Layer 7 of a small transformer language model trained on English Wikipedia (19 layers, counted from 0, width 96). Numbers have three digits each and are written without spaces.
A neuron's activation on a vector x is ReLU(weights . x + bias), where the dot is the dot product.

Input weights of the MLP neurons that the questions are about. A number n stands for (n - 500) times 0.0011.
n7 (bias -0.049): 615482523515383491449667449557512567472638425701425512518438400472403599750490563467531417575466331471501464651250575422538694528578376489431509558450651324515440516436642497562274574621519443408319515322618415578563421483512394670589542525559653503541590527337547568551533429274628576624
n10 (bias -0.048): 590377452638381349472526517420501510403597597465478612569535420317412428583426556412563389516431501574435493519633513336420551571511572530466495578351543635473559302301520607541562529572182513680520448446444433594662520575692639607646536641623531573491574666402420387709572418475619457604
n16 (bias -0.084): 554386492659434506594704597311538687504698453714699364528499528526503403522361621482332613354486508772415459408464599331489507523516646508331436538618615349749475369303465553444564631549427437414530455514535476409512397485309537638607404603196277644334615359750400516416510584533554483455
n25 (bias -0.055): 565637478466631391713576371474506593750406542537602702625386389572550575645419516376466637419500464625491596354484382640388466515355405781422526528451553606610388467800420577607593473568419463546514316619560459425241432496451423464424682534400384564559516646668447347584457542364524426559
n49 (bias -0.065): 555474409543373636538522625522553480678642552505766516442564321401277549594399475683546686736483193447477473589494421200389580501631566526607528556404451613443356273554500656495314591714314519558527454425419396635612475567563384623554541397734541507426508563474437421202496394182862655590
n63 (bias -0.030): 466536443499515620468500552467584562528503392461533705754384546461537453484532483519414528467578527830388412573567599607401495553434521662716470463568821432586554389634446485529563667458509432599484422345441527371644381539530473660642587598458468629443568587702402310556507538474661491677
n68 (bias -0.043): 489588458530745413514725550202456563388380592582459749521377572410406432634455542437542409299573260501490509259579276564514420539397711610432671615555495490523334304377460672499490554607349497640243471230562504505420538417466460572677400585579305546282369532441397498683636487444535484441
n80 (bias -0.076): 496608434606613441710535512397542624527588611493702526470415434449299381547438555604420320525599407530489495471509616458492434541532337471347474519447425540368372533361439662585630515441031537424412477585364446445431524516555209604435594528399611676453308289693406232518587380538594382352
n86 (bias -0.058): 411416466550572507606501541401513464509583482743554330510406623669471469585532492318411513447491576563659275461454443361526563631321589512336583542661469453694438410421344643409421503530639380400405426416455392555396499496431581420534342462498405552404393329624421508444496440397571394393
n115 (bias -0.044): 489352458605464554494439649519439410804515392437464438393366471545409471559535357492559579536530497404600544438440452526446517545438445589493502518523491575583596571506560567502433510396534304440427404586335507516646521422654418538542495501541417782539467456492573485316466469531495430512
n139 (bias -0.031): 385651404499538244637510557460542415504420652648445499526365500686420421475617367391408415369453397418616541520532437462417607545444470713453591537557417355563496433341475454536347488562484469614364528262569460586253594433534446541397574317655367438455369516427516394479366518437368631570
n143 (bias -0.056): 583526658491539551457394260606520627627419528456435705467440641509495628483535519571556458468493387526295501644382602348442554513351708646603546541645684401663656308446522469414517649524494313597380555455450397488505482444647474542531467564554534631488550578559455304603647551515731426651
n145 (bias -0.066): 674745428622615478523470556345542338460535625508565475522567551415516710482415357472526413603487425631520501670463597355579477549611569460468533560583480594388536437500407500328567538556503271216537417562618463401478433495570569608488727521436316486629524420777616519437501509309469547671
n146 (bias -0.039): 478388415651438331454562376541549526641622366708577424427327618505487357526654476583408662574557501444631530402497466534346483553437528483486600510475508511458500555372470521557396581411554490600322453432554494494218456416521522502656331445502544596533503364487447362483524472588543367511
n150 (bias -0.057): 654628621366637568630485611493429438576722638520566485482489380516494698581328581567550672367598498353468409499195715625553574568278318627474560485577473446567567260477354460615581593443515619462523472429557508404627518541561449485704494489659443729596597308568556508440554455471766623678
n172 (bias -0.060): 692235246401644522444281528727538514361561536607629668429492598437473360570251510646443403425473361585403175654665590458446597580570482659325654555437599465406503507387487425594536646446430422432650453467491481505511517290584341533483507703455330583425629532476567458545397479513453609536
n178 (bias -0.072): 642645503485500572631498553553488443505477578437337634519490512389474482538550699631632530490462405592483390634492397514452398536473619689646662521456594549541520203327450471551486515460457529669554397518469382405427489543554494465497479646587410537575625718447453463754507465495765435605
n230 (bias -0.036): 661389543536445372422426407607497458457555474545490486453340544363600545559509557591538631488479560431663173607438439544539612543454526615520665458583517386491508299636560413593534662466589409580601498524461461357596631532434522463568495690733457645501450335409454522583412526379663537637
n248 (bias -0.052): 536534483499652430583558350607562686510683726600339571614411266319537425507406606460368461348568434725449559503466369377401304519303482459578485603377487218358579478695216595455603496600372372690439537490361428605566541521651547708689670301512399653513382516689422427827584503575754435282
n251 (bias -0.034): 555564515522656453616560553343448519652305601449393745518516455346406624484627457402559450460543350637494558419534550509518385527432666510681611542496678582384576532462341636410553504670255433522424243509377523598533415439580527532702647379425369455525429624586559470535570613489557633485
n258 (bias -0.071): 485474441517491637500694421301557575501377705734497322632612591533419484519585572475546693447496529468508273435354371312534560523379592660616476560759470361677415255425487582453573558587631503524304517545383492462445413485519269575487448378397333561417422472754471528385486507390521586303
n260 (bias -0.050): 471542299613426340704595308591480474541390462481465425555518462567474511470612352401566562488442534434682595428358361462455468534605530596535517485719476405722440170530577465387381525674607300615295572433458446415345623506487546350422324396623260455586577558577552248490428591225545678554
n281 (bias -0.049): 549538690367672622734306645550362541633519411627375612467559442440425654495523531353525561531593597565510377524230334471616583540483562427422670535447431322452503371410319428473487458604314400741404635432625440624335703447486430596775389626482502653704520533516447496731626593350631424410
n288 (bias -0.076): 557470733441626511621489441391514640416429493517615580647422410542417691511635445315413580712462521668346393586351483429380427544429517800539471502404725458474524535429343563546445568472539467365456559525280542495437436496620307515442624643342504681638620439550512476640461539275570517615
n311 (bias -0.042): 655352331490519620504610625523557337586784569623462465487511576405605398542441640592507505544501480537702389488400297491374352563640443543630420540574481464504250623763521464530564611616500487609551532315445470517514513516525490655673525455526414406330521499517581405518600574541465552551
n330 (bias -0.037): 588589595522505633467465462547569392611582560622409369438389475563582522523379358539437680473480486373793410492484545549558660531593508473395507528715690524703358569686469532458461658497604526383538203450558551468469485458304564485681352451580260437399528412464571496604411519333543492449
n331 (bias -0.046): 455615678726463493503752378508480669693333503555581476493634632544446649495713445436366361380477479499594422442285522530450446506398618465379553481517596522387633375543456508313409577552525520507429397432444503510600547490333484374596683568257550484519693519578401439521625641493418446485
n335 (bias -0.043): 574611549465565470539420606604441521530639513508547542506414428583500765559408505354571731476559416511750377469411604398558517555395463408423553531710460567569443361447470557609457505464487246426557320563523531659444453503423559393656418269504430486391335285765567405538416562593704525491
n339 (bias -0.051): 661384623736538640468712722324459337436770542528688740422395528338309402591281581725331425523522553568652264574295330409572308618488292495414532433515609449459262461599318436770518652477266672538475544502444552575470777478328631611557656754459607533429555448613507378652570613340416592574
n354 (bias -0.057): 536511471470672600535449437555440646690451411663470550750200333634385603715466564433421420485534442612421356482322489491592501522327484633454480523444478464540602454571496510602490467650329561595362601312625448534332501334480392506420539614404478646532417460472467465727600629389598547395
n357 (bias -0.056): 545376517651358345473731602437501455605670715462421493509453612414434486480563519429521529327445441463453370253559339484343516534451524894600595528646457322394370435541505445476615595508427607607611519138384445698702438420645464512568477584413497470399542472469595544450356544395367716457
n371 (bias -0.029): 590306495588525636616493490575432521501336413376412619493468509447438438469638592437528492635536604545519434422375484456525465618552626629337583505620608358567554552432460631403533529499490436473461501553397481619447444463627452595781582759255502481565422427564532350508488517545626441500

Each question shows a token from some text and the vector x that enters the MLP there. A number n stands for (n - 500) times 0.011.

"man": 343581523498485527273495489518313464433500493390519507481513562543656427605480560566508559483274537544385490482474610455396596147492553563498574174614497533496534434400455486489528332583548438489520518470467750421539448523496460578484506491502646500485519507475505517480647309532456421521
Which neuron lights up most? n143

" C": 384549545525503496433464495497285496504500506476538483527419451481701506581473531516498481540316537609467444539451552440412599133496485408473548173562449519510535518489427485459502093508599434491566526580500685483509527438487518479435467514506511502480500479502496498486627341607481384418
Which neuron lights up most? n335

")": 378522511420538447378448522516296477472528484526482495488532481500705429622433547566522557479288520543457468422480552487388595253521568495518621203597391574485473536485445432499536239564580489519575545544465874516531439398554459480460487478570501503492505486458526471545691403603570388518
The two highest activations, in order: n150, n335

"ed": 389516537446489495334468490421326434452524501440498493573529504511670501632486469537495499510285576584445497519462549476346557142552512477524551215572468578522436516475394463466475321549524486431574567487441827466530360375607439491405600463476562516517517523528554530520680360445452464528
Which neuron fires most, and how strongly? n288, at about 0.9

"th": 316490522462442452334499496467304506475570484463393493516506487426695460606499492547453428469299504584471486521508565446411637153525591477462530196519539499472514602460408532448522282628574491455581495495475767468524478479513470481485530532462541568451526594503571556458694315521489448448
Which neuron lights up most? n331

" l": 333507540504546497424527478485212478520496479444510465513462403520646492666448551517486542518310489550469500465463551474455604135549413446494553170514453578494471565498442452559481204555516526491545555509521664443480482349552430473418525481526565537485474524423514541533712362504487438427
Which neuron lights up most? n354

"ant": 302520509487489513266467549490343431469514488450505559540498451502716458581433534537506437534326571606458493516465498521310568094562481519496484265535482522494465556489448423464480337563555509561564538434504742444539435422585406511498561530496575542543620512386538537464637309549424410518
Which neuron fires most, and how strongly? n63, at about 0.29

" I": 392561487529489497453526519503204446452517510467485480585519524475673420629440613516529509481276510620460459477450470429437539177531492503519677159494467541503492479436446433502537198520509501516615608513474657485469514494527478532449476482564548427557523565516544512554652298588506473508
Which neuron lights up most? n178

" who": 378519498530504522459537506575272444472486562430523448467565496454662490535376583559443496503264519517458504429517484431398572131520441463487558149542516515478440514457444469500566324544488489553616533503441813513562456500514534510518459479454522522464574465429560525544665288582458454508
Which neuron fires most, and how strongly? n10, at about 0.14

" M": 365579490473496502419433514525296500449530537464585489591500514566704514601487561514479535453334487587536447541466525440432561112493499445521564174588453519488495559493413511523527137557545438481528533555484723404545479458494502501384444490533565433509486550491476527485618355566506438456
Which neuron lights up most? n335

"fess": 352562487433473414453521555390339465402535596401520542479473422523697362601462467560498458461209503521436569567524538452373524090524471503528519180563463493512462518495471429542519358629501517501543525426435666436530508384557527580450583554548583461470490533431594546488548373582446411538
The two highest activations, in order: n139, n10

"2": 330471501497527519472502470487309461503498480396302475535483504465639404613498529531583531551277578574449486461447513470418522237589555506507625162585468495534492556462431476462559217560603458475539535533429736439481435424560443563507532548461574521538491463527585517519656278587530399439
Which neuron lights up most? n371

" comp": 302626461459486498478454536440309426470506505464500497575511447470699433549497595539432549383293487529468520560523598497386571076578483413494584268522438574428428598461468457535510255556587506389585469586522724505514423432537457537463527470528590499477520451515612554543629394477529475463
Which neuron lights up most? n145

"°": 339529482516490446456492495527319420483450514457467485561512480500631450555517564523490541484241537537526528546457450457463549138550563460527555131628385507504471498475455435499483182568532415544477650526474745367440475395535468485448454462568490464549450542447484502466566396529548441492
Which neuron lights up most? n260

" th": 394494512452534483457544412507273511499566516417508471427508455481659471573439557544510528485296534536522525490494473489445512090507434458474506118518535553458481600521375464545501270556549477486563590492460735355511497477547487450424536431473562496438475544487505448545719419469518438430
Which neuron fires most, and how strongly? n248, at about 0.29

"ike": 333511522546471451353485490517270385499512494438487483551509530488680447565465437546499501538348529524493462400452453493425532168506445525549617131584504521473470576486403486515453386495559503495578521484398859472527462416542482472462487478551538465474520469417593532506650314510413410517
The two highest activations, in order: n115, n357

"ro": 369538501448516488336506528416239455484528491442544422514441495470689462578468457509454485471318552581510537489530510464522610123497532397441594154498449452475521514487452430468446260536565482527533562456501681549496459424467474579541545517515568535548477536472572579483669309552447384432
Which neuron lights up most? n281

" n": 327544533498497482472541508490219445487510559498494460534526470454674484657455614531485538504294481570470497492450491432463603098538496449497545203471479546469473544472441477502473220612470555513553590492487665530461464424530469474441495418505599463482484565410532541559718358512484459483
The three highest activations, in order: n354, n7, n281

"'": 361506563464548486384523429435260495457542451407499496515474551537635439606468575540548581516314478579452463430480475489440597187458542521469638145558473559508390535442452480540502327496596455490546606529473796428491482432532415491517504517534535560492481446442520562534695288568514429476
The three highest activations, in order: n68, n230, n146

"==": 334530537432505487499476532399337392463470581492446478444526492407694506576415570535450471480266551533524547575547506480461536210515484428479464186536490508509489458470436487506451214574485580423523431461477870477493512479551495498484459500504516534464536555402604576556656348517488394563
Which neuron lights up most? n10

"ul": 295527459433499539310502569494250462470507511511559462558564528494679431636504577507493505459291526546402530457486552476402587170516437518520608232500470493504451527489445401565458317573507484512579543497512662472527376398565455500470518519508655421519565527427557583492681300559403403572
Which neuron fires most, and how strongly? n7, at about 0.15

" ": 319492561480532525561493516464255391482469459444424480555492463515644475574466512501526518564270483590436493484489509485423571180488502458551571171561522523499503644480438500449499108582543491487521520520447737466497438416528510495496535417475542505515483517477533511531660358543489480486
Which neuron lights up most? n251

"by": 336533492491441536343485520549290391474494459422475440532433541498686438561403550572448514533276578594459506463509527495461590124475547450445517133548539468500512518504476488498501341506552529579644556502400809418563496500495504504488516537477533518534462517510598519529568386566443424519
The two highest activations, in order: n63, n230

"er": 398515512443462499228504425510274447469484485388446531504510477491698497621520551584555532463255515626429515537502608485404562125516534487539595205568550508536479472465471419512488356570577461447548554513473658374530424442598447526440552508538563509495522568503497540559635327545490405553
The three highest activations, in order: n143, n63, n178

" from": 321547547538488446486529462455262475481482576413536517540509470453695465602467521520516507536304551533500509425477486453434542129543484476475537147579518516523477516440432504493468375561554476491582572517445872468448467433505462468417505412553522462523531451447565548543660369471421447517
Which neuron lights up most? n260

"or": 370525415420455491248477462527229457472489467427487443567539523510667519587494490564530489470280495622466469517492531445403590178551445447568617150547515534460456531468484497487457320549595457481546548481478706412561421507575483469467554516524602471544546579470561525497645333532460422515
Which neuron lights up most? n7

",": 355510512534485490482501521458220439453493523409445502534547520470641506609478491515518517451285447583485550430497520454460554230487527478515617145542489526501521507440410524461534278589545498472561531516461898533501412404529463523474485452542479536497508520494568548494687331537470445486
Which neuron lights up most? n251

"12": 349456496455488527438524539528323422484508487457362452553534507467667478582494631529429507521298610498532478462523506464493580179613609495508570146644469467505482555467479468472534187558558447507570569514440788472546434412514517504508501475481569466472448468514542540503599363525511385448
Which neuron fires most, and how strongly? n371, at about 0.27

"a": 402456520493549486186450427513326468485450498473500588503527485564712463506471496521525523539291519573481450451488499467466587148509524518530553213620485550548490555477452406547494291554598518518526572588461732512510460407581469507507506541484623485511523478502559473565654299570506350480
Which neuron lights up most? n143

" the": 358520544529471510531562466457281475458498510495556491521527505473703492595501506526481510482290485596523482463436491426485523201508520480514590121509524511531424548508455511488478313596548501472598583520449907476515531426559489478465520485439586494498523542481576515507680337505508413509
The two highest activations, in order: n331, n288

" it": 416489470469526510409493500502292487469534551500538476416538520459669419609420524530468489454264487565537445465495430475413514168538460497470615113575489540466406631474422395482522318581526480452611598491424827482512515445550483505479484471471544484499534503439472497502684384499495438460
Which neuron fires most, and how strongly? n311, at about 0.76

"\n": 342551553476472455513500479458250428438515541517463488511542474501700447612432504500517472412315444573499545466514508479417540143526506481534568223573442527522444527494498473433535128600501492510533513430450738485516457429505495523490459464501507494552497523387620471559677367556416429522
Which neuron fires most, and how strongly? n68, at about 0.29

"11": 378476500459481486449556593487261392398529536452357505548528518464709483600469569515423469503304587538513504444551453488521529167608575527527604174592484463507452568507489480462523192611509501490584512429455744475510478413482515527488498473510571428523457534473541540504613357484406402481
Which neuron lights up most? n357

"he": 382497526449498454308521511474220449427585513503492525453453484444699407602395523501468419528309535588538519489580487439466586125505529441466613212489490462472529531471452436501498278535536512517566549461504679541489510423527472507513530542493569484530537545432553557509734356586404364510
Which neuron lights up most? n10

"ull": 334409547460464495311504467427280494477609482428536485497494487481714380637462475510456530474300519577451475455532489503393551223519458481489569079526503518537412575533465493549532385546583464507551567509447692373550398424550448446462494575484578521456475537537547508470646337557501356494
Which neuron lights up most? n63

" |": 390523498446534463431470582487271461494533531470460515533494475508701466634438523523534540538314450583495479511456581475409526241492496497494590172530476536506418511498447452510474215555566461488555525491456907496489421422535440549481510395520576476512489538487619499529631337585506437517
Which neuron lights up most? n335

"ain": 340530511474457514321505491511277386472485444473523455567450518501710371643460551602443517472303526593494531457474488506363494189536514483465592147508492518513486564505558531516458352555573495537580566477440728465511468364497484521497542446515515504551523514410588535511672300531386398490
Which neuron lights up most? n146

"ly": 403547502446530548350505486482241452493515508363467393510513553509632470600440475550422560464289586567526488447509540470440582211518495453461620109504479597479498558422418443485547336552539500488597559403461780435523436432476535510497462517436494462536532533524604494525682345473408467448
Which neuron lights up most? n330

" per": 332570465466497517520571558403277423470566546427448490521530438464705530613476543540516530463280496561487581513470584476536589073539462446477456203527531490435488572472463445529468306626521534444555515515532770411480459481491399531484608504530586473456491554462593510504635392464471498479
The two highest activations, in order: n7, n145

" pro": 343593498496518526519551565396278415494459478519539453551467412489715444568452525482448538424277522585455561492477541456473563093538450446449596196495500537486468569480467438519441260528561530448612529519556736474512445421484453544484557521495538459528510577460546546531641332482497392460
Which neuron lights up most? n25